Layer 4 of a small transformer language model trained on English Wikipedia (12 layers, counted from 0, width 64).
A neuron's activation on a vector x is SiLU(gate . x) times (in . x), where the dot is the dot product.

Input weights of the MLP neurons that the questions are about. A number n stands for (n - 128) times 0.013.
n1 gate: 109, 138, 100, 106, 161, 173, 189, 152, 113, 148, 103, 184, 191, 137, 190, 168, 142, 173, 113, 129, 181, 108, 99, 80, 118, 106, 131, 142, 73, 65, 161, 120, 137, 177, 153, 158, 156, 125, 122, 41, 130, 91, 124, 149, 90, 176, 65, 92, 97, 129, 104, 79, 99, 130, 169, 129, 114, 136, 145, 75, 68, 110, 182, 138
n19 gate: 143, 70, 200, 166, 142, 132, 142, 125, 117, 6, 111, 155, 140, 131, 96, 114, 167, 110, 155, 183, 148, 171, 102, 155, 136, 98, 116, 13, 119, 125, 50, 134, 112, 222, 150, 117, 100, 96, 152, 190, 57, 149, 130, 127, 120, 174, 110, 138, 116, 101, 127, 153, 197, 141, 128, 184, 90, 162, 144, 177, 124, 124, 149, 133
n42 gate: 148, 146, 76, 173, 129, 175, 76, 131, 171, 72, 116, 122, 93, 115, 92, 149, 133, 167, 94, 165, 109, 134, 160, 113, 201, 201, 101, 153, 138, 99, 62, 155, 95, 166, 161, 129, 144, 234, 111, 122, 58, 171, 110, 136, 182, 244, 141, 117, 129, 142, 131, 153, 191, 119, 96, 188, 132, 103, 133, 93, 143, 130, 87, 104
n147 gate: 158, 139, 177, 147, 137, 157, 104, 82, 78, 167, 173, 95, 130, 166, 84, 128, 171, 130, 142, 96, 165, 139, 170, 192, 174, 133, 164, 191, 193, 75, 149, 26, 126, 130, 44, 47, 123, 93, 86, 179, 126, 117, 134, 66, 133, 104, 113, 99, 107, 158, 101, 125, 165, 130, 136, 149, 198, 153, 169, 122, 117, 153, 172, 97
n167 gate: 109, 100, 172, 155, 148, 120, 175, 174, 146, 43, 177, 146, 158, 120, 56, 119, 107, 87, 29, 168, 83, 133, 110, 124, 55, 142, 154, 149, 158, 125, 138, 132, 147, 84, 170, 156, 79, 178, 130, 91, 122, 74, 139, 63, 192, 166, 100, 116, 85, 199, 156, 163, 93, 178, 132, 123, 132, 134, 98, 121, 119, 121, 132, 5
n171 gate: 60, 183, 57, 161, 174, 95, 72, 132, 120, 93, 146, 195, 72, 98, 130, 122, 129, 156, 132, 98, 91, 62, 88, 160, 126, 123, 111, 164, 73, 142, 169, 96, 173, 205, 183, 83, 121, 156, 121, 90, 92, 72, 120, 130, 148, 77, 133, 57, 155, 100, 139, 174, 72, 102, 83, 92, 95, 101, 194, 111, 106, 187, 74, 142
n1 in: 140, 145, 166, 128, 156, 191, 101, 170, 100, 108, 155, 174, 128, 145, 41, 84, 114, 176, 173, 169, 52, 139, 94, 106, 123, 218, 159, 151, 131, 114, 109, 152, 152, 68, 177, 94, 124, 197, 176, 76, 91, 183, 148, 155, 109, 103, 127, 135, 91, 148, 104, 153, 90, 52, 170, 66, 167, 98, 105, 123, 137, 146, 32, 63
n19 in: 93, 133, 213, 203, 162, 137, 82, 128, 111, 87, 189, 188, 135, 108, 29, 144, 152, 128, 101, 163, 87, 104, 165, 158, 102, 172, 169, 28, 110, 151, 131, 85, 113, 132, 226, 128, 96, 123, 137, 140, 50, 168, 49, 111, 77, 178, 73, 71, 165, 45, 95, 143, 187, 145, 136, 230, 125, 167, 140, 187, 130, 122, 109, 139
n42 in: 152, 190, 92, 152, 119, 151, 117, 128, 136, 116, 44, 152, 114, 142, 81, 148, 97, 104, 98, 139, 89, 122, 148, 112, 227, 138, 117, 164, 146, 157, 40, 149, 80, 188, 224, 89, 141, 170, 117, 123, 95, 146, 115, 136, 147, 234, 145, 109, 174, 166, 129, 140, 138, 130, 91, 159, 114, 133, 149, 117, 151, 133, 66, 78
n147 in: 132, 129, 118, 174, 136, 67, 139, 116, 99, 177, 148, 128, 167, 135, 178, 168, 95, 142, 109, 171, 153, 124, 154, 164, 204, 120, 143, 114, 165, 60, 115, 113, 96, 122, 76, 139, 196, 159, 120, 62, 172, 111, 132, 168, 131, 160, 162, 52, 107, 188, 105, 86, 129, 160, 127, 147, 99, 135, 121, 98, 123, 27, 111, 166
n167 in: 134, 106, 118, 143, 149, 150, 55, 56, 142, 73, 114, 110, 142, 97, 108, 127, 125, 98, 228, 117, 126, 161, 143, 151, 170, 84, 140, 185, 117, 114, 129, 165, 124, 121, 110, 106, 120, 27, 169, 188, 97, 122, 82, 144, 89, 115, 131, 182, 176, 117, 185, 155, 175, 199, 126, 148, 144, 177, 223, 132, 45, 178, 235, 112
n171 in: 125, 169, 86, 178, 164, 126, 81, 102, 116, 104, 152, 147, 73, 106, 118, 139, 26, 159, 116, 162, 142, 130, 198, 103, 88, 139, 169, 142, 155, 151, 152, 183, 165, 156, 212, 46, 114, 112, 24, 194, 82, 126, 111, 188, 91, 130, 141, 102, 175, 102, 128, 141, 173, 108, 112, 166, 114, 112, 128, 155, 79, 108, 87, 172

Each question shows a token from some text and the vector x that enters the MLP there. A number n stands for (n - 128) times 0.078.

"in ": 146, 151, 139, 102, 121, 103, 130, 142, 138, 128, 126, 142, 152, 105, 121, 169, 125, 141, 122, 124, 119, 143, 111, 109, 131, 146, 134, 118, 123, 160, 138, 101, 122, 124, 90, 122, 127, 105, 143, 155, 168, 141, 90, 136, 127, 126, 118, 120, 160, 136, 116, 131, 127, 120, 116, 139, 116, 128, 112, 123, 137, 155, 105, 123
Which two neurons fire most, strongest first? n171, n147

"him": 143, 169, 131, 121, 125, 134, 96, 114, 126, 120, 133, 138, 105, 106, 157, 130, 174, 131, 128, 136, 118, 160, 122, 131, 108, 124, 131, 115, 113, 134, 147, 120, 137, 107, 91, 88, 117, 123, 139, 137, 144, 132, 90, 147, 149, 142, 145, 84, 185, 119, 132, 88, 132, 133, 147, 166, 148, 109, 122, 108, 159, 152, 102, 119
Which neuron fires most, and how strongly? n171, at about 18

"with ": 129, 148, 110, 102, 100, 114, 120, 131, 132, 115, 125, 150, 162, 110, 103, 186, 130, 140, 108, 129, 146, 149, 116, 148, 131, 130, 128, 125, 131, 159, 136, 125, 124, 117, 93, 112, 148, 108, 135, 159, 132, 144, 98, 131, 132, 135, 149, 122, 149, 120, 117, 130, 116, 138, 132, 148, 121, 124, 110, 119, 128, 147, 110, 118
Which three neurons fire most, strongest first? n42, n147, n1

"., ": 126, 150, 115, 124, 123, 119, 132, 121, 121, 130, 119, 128, 124, 123, 129, 184, 138, 123, 95, 145, 117, 138, 111, 106, 130, 134, 124, 127, 125, 111, 120, 115, 126, 119, 108, 120, 171, 98, 133, 162, 151, 169, 105, 119, 133, 119, 122, 134, 117, 132, 129, 137, 119, 127, 111, 129, 125, 150, 142, 114, 157, 142, 130, 127
Which neuron lights up most? n147

"the ": 112, 130, 104, 110, 114, 117, 95, 129, 140, 146, 121, 132, 172, 128, 66, 169, 143, 122, 122, 153, 107, 131, 111, 116, 123, 129, 131, 137, 120, 148, 139, 139, 148, 127, 117, 118, 107, 111, 138, 135, 172, 162, 118, 130, 135, 105, 119, 128, 156, 132, 120, 125, 104, 112, 115, 143, 166, 136, 139, 112, 146, 134, 136, 112
Which neuron lights up most? n167

"& ": 128, 160, 111, 116, 120, 147, 137, 97, 144, 135, 132, 124, 146, 134, 114, 176, 149, 122, 122, 139, 129, 137, 112, 111, 123, 126, 97, 142, 118, 127, 78, 122, 129, 119, 88, 91, 136, 119, 139, 136, 159, 148, 117, 122, 136, 131, 153, 137, 122, 123, 130, 135, 115, 145, 124, 154, 123, 144, 133, 107, 134, 162, 110, 114
Which neuron lights up most? n42

"to ": 118, 135, 119, 86, 102, 101, 122, 140, 128, 121, 149, 147, 147, 97, 109, 152, 127, 133, 119, 134, 98, 148, 127, 133, 127, 141, 114, 119, 123, 158, 134, 130, 126, 115, 111, 106, 124, 121, 140, 171, 149, 152, 98, 148, 133, 150, 145, 119, 143, 115, 134, 137, 119, 133, 122, 133, 132, 141, 92, 112, 139, 150, 127, 109
Which neuron lights up most? n42

"als": 135, 128, 146, 138, 108, 147, 125, 141, 126, 132, 138, 137, 105, 153, 152, 143, 149, 117, 109, 157, 118, 137, 128, 142, 115, 127, 117, 71, 99, 108, 111, 148, 127, 110, 100, 124, 153, 125, 145, 127, 146, 147, 98, 110, 141, 139, 109, 81, 149, 130, 97, 108, 101, 128, 151, 168, 154, 127, 127, 94, 108, 109, 104, 120
Which neuron lights up most? n19

"schools": 149, 143, 136, 124, 115, 137, 121, 152, 121, 137, 145, 139, 105, 162, 169, 133, 168, 116, 93, 165, 118, 149, 130, 102, 109, 121, 133, 109, 76, 143, 119, 130, 131, 103, 95, 123, 144, 111, 110, 172, 160, 149, 93, 120, 140, 127, 129, 86, 154, 144, 103, 116, 103, 108, 149, 161, 143, 141, 108, 98, 131, 143, 99, 129
Which neuron fires most, and how strongly? n167, at about 1.1

"oral ": 140, 104, 138, 91, 123, 144, 103, 128, 145, 133, 141, 133, 141, 125, 133, 207, 148, 103, 147, 194, 111, 131, 101, 104, 152, 117, 153, 133, 114, 144, 117, 134, 128, 121, 111, 125, 109, 101, 136, 140, 158, 148, 114, 112, 130, 140, 108, 123, 128, 131, 136, 139, 105, 126, 113, 151, 133, 151, 111, 65, 137, 134, 103, 109
Which three neurons fire most, strongest first? n167, n42, n1

"ide": 127, 150, 131, 116, 131, 151, 104, 133, 136, 104, 120, 174, 125, 123, 176, 114, 136, 130, 127, 164, 107, 142, 120, 126, 97, 141, 111, 81, 132, 146, 152, 111, 129, 119, 99, 103, 131, 121, 127, 132, 159, 157, 88, 134, 146, 133, 118, 75, 130, 143, 113, 93, 104, 147, 138, 152, 151, 141, 128, 111, 127, 124, 112, 154
Which two neurons fire most, strongest first? n19, n171

"tor ": 123, 119, 148, 116, 138, 147, 122, 141, 134, 95, 145, 144, 159, 143, 128, 220, 124, 111, 110, 166, 95, 138, 126, 122, 116, 131, 156, 111, 104, 139, 100, 147, 149, 125, 113, 111, 131, 110, 151, 147, 152, 143, 111, 134, 117, 133, 117, 128, 122, 111, 131, 124, 114, 113, 126, 149, 124, 131, 111, 73, 130, 150, 125, 98
Which neuron fires most, and how strongly? n19, at about 86

"ing": 134, 155, 133, 109, 130, 122, 99, 117, 123, 148, 138, 160, 104, 136, 138, 123, 158, 138, 120, 160, 114, 141, 118, 112, 116, 124, 123, 104, 99, 145, 117, 143, 130, 111, 85, 88, 126, 131, 143, 154, 164, 151, 113, 139, 149, 128, 102, 79, 145, 114, 110, 103, 98, 144, 137, 141, 143, 137, 153, 113, 147, 124, 109, 138
Which neuron lights up most? n147

", ": 126, 140, 125, 106, 134, 108, 131, 125, 142, 143, 121, 132, 125, 105, 129, 192, 123, 126, 102, 167, 141, 150, 107, 127, 115, 135, 126, 103, 128, 117, 106, 122, 121, 127, 111, 118, 157, 111, 135, 163, 147, 156, 100, 106, 127, 121, 123, 139, 125, 106, 133, 126, 115, 119, 118, 148, 136, 141, 131, 119, 158, 130, 125, 122
Which neuron fires most, and how strongly? n19, at about 15

"by ": 124, 152, 115, 116, 120, 99, 126, 125, 128, 117, 139, 145, 156, 116, 101, 193, 126, 145, 118, 128, 128, 150, 120, 126, 129, 112, 126, 108, 108, 153, 139, 126, 129, 117, 103, 110, 147, 107, 149, 161, 150, 157, 98, 137, 137, 124, 114, 122, 150, 129, 121, 144, 120, 128, 124, 151, 134, 132, 111, 111, 123, 145, 113, 123
Which neuron lights up most? n19

"190": 119, 154, 173, 125, 142, 138, 137, 128, 132, 135, 108, 116, 139, 120, 122, 102, 136, 97, 144, 174, 75, 118, 111, 119, 128, 135, 140, 105, 97, 151, 138, 116, 131, 134, 118, 119, 157, 141, 138, 141, 126, 127, 141, 132, 142, 121, 132, 152, 162, 102, 95, 98, 105, 129, 149, 183, 148, 152, 106, 94, 123, 182, 115, 130
Which neuron fires most, and how strongly? n19, at about 54

"all": 120, 154, 124, 107, 122, 156, 106, 120, 149, 164, 107, 120, 118, 144, 152, 128, 136, 130, 120, 135, 75, 134, 130, 127, 115, 143, 119, 99, 136, 148, 124, 133, 135, 100, 116, 134, 113, 137, 120, 121, 133, 138, 79, 144, 161, 122, 114, 98, 159, 134, 131, 83, 130, 132, 151, 167, 137, 147, 133, 120, 120, 112, 93, 129
Which neuron fires most, and how strongly? n42, at about 28

"ight ": 112, 124, 143, 100, 117, 111, 119, 126, 132, 140, 125, 152, 160, 155, 126, 217, 126, 117, 137, 141, 115, 134, 119, 93, 112, 125, 152, 125, 110, 102, 129, 131, 134, 125, 107, 124, 139, 140, 148, 143, 130, 125, 101, 153, 125, 129, 132, 123, 138, 122, 133, 108, 89, 133, 131, 155, 153, 135, 116, 100, 135, 129, 92, 114
Which neuron lights up most? n1

"of ": 128, 126, 114, 102, 115, 121, 133, 127, 143, 132, 136, 140, 143, 96, 98, 182, 127, 130, 132, 144, 120, 131, 105, 134, 125, 133, 119, 119, 99, 144, 116, 115, 125, 122, 94, 107, 135, 121, 145, 151, 151, 150, 89, 135, 154, 138, 108, 128, 150, 127, 123, 131, 135, 138, 136, 134, 130, 138, 125, 119, 151, 150, 108, 119
Which three neurons fire most, strongest first? n42, n19, n171

"). ": 104, 140, 101, 105, 125, 121, 137, 125, 124, 124, 116, 148, 113, 127, 118, 146, 117, 124, 110, 166, 119, 147, 96, 122, 114, 144, 171, 124, 143, 128, 133, 138, 141, 105, 125, 93, 140, 107, 143, 143, 134, 134, 77, 149, 131, 106, 122, 135, 140, 154, 92, 119, 98, 137, 117, 144, 141, 136, 132, 130, 154, 145, 136, 133
Which neuron lights up most? n171

"and ": 110, 151, 102, 100, 111, 113, 108, 119, 140, 131, 124, 134, 123, 133, 108, 178, 125, 129, 107, 147, 127, 137, 117, 116, 129, 137, 118, 138, 122, 149, 112, 123, 126, 109, 111, 111, 114, 125, 151, 154, 144, 157, 111, 145, 134, 129, 137, 149, 145, 115, 118, 135, 109, 137, 122, 145, 113, 132, 140, 111, 129, 162, 129, 127
Which neuron fires most, and how strongly? n42, at about 31

"extended ": 120, 131, 126, 104, 100, 117, 113, 145, 141, 136, 134, 145, 167, 137, 146, 189, 145, 81, 132, 141, 123, 128, 122, 79, 133, 130, 153, 116, 148, 157, 129, 114, 109, 122, 105, 113, 136, 113, 134, 148, 139, 152, 120, 138, 136, 136, 139, 105, 163, 122, 138, 96, 111, 123, 101, 131, 140, 131, 112, 82, 151, 137, 101, 122
Which neuron lights up most? n1

"any ": 112, 130, 115, 88, 129, 119, 108, 134, 145, 129, 143, 152, 147, 118, 102, 201, 138, 125, 130, 142, 118, 146, 123, 125, 127, 136, 156, 125, 131, 170, 127, 124, 145, 109, 107, 140, 108, 117, 133, 161, 140, 141, 112, 126, 136, 99, 129, 123, 142, 131, 128, 137, 101, 143, 111, 160, 140, 113, 115, 121, 128, 136, 108, 133
Which three neurons fire most, strongest first? n167, n147, n171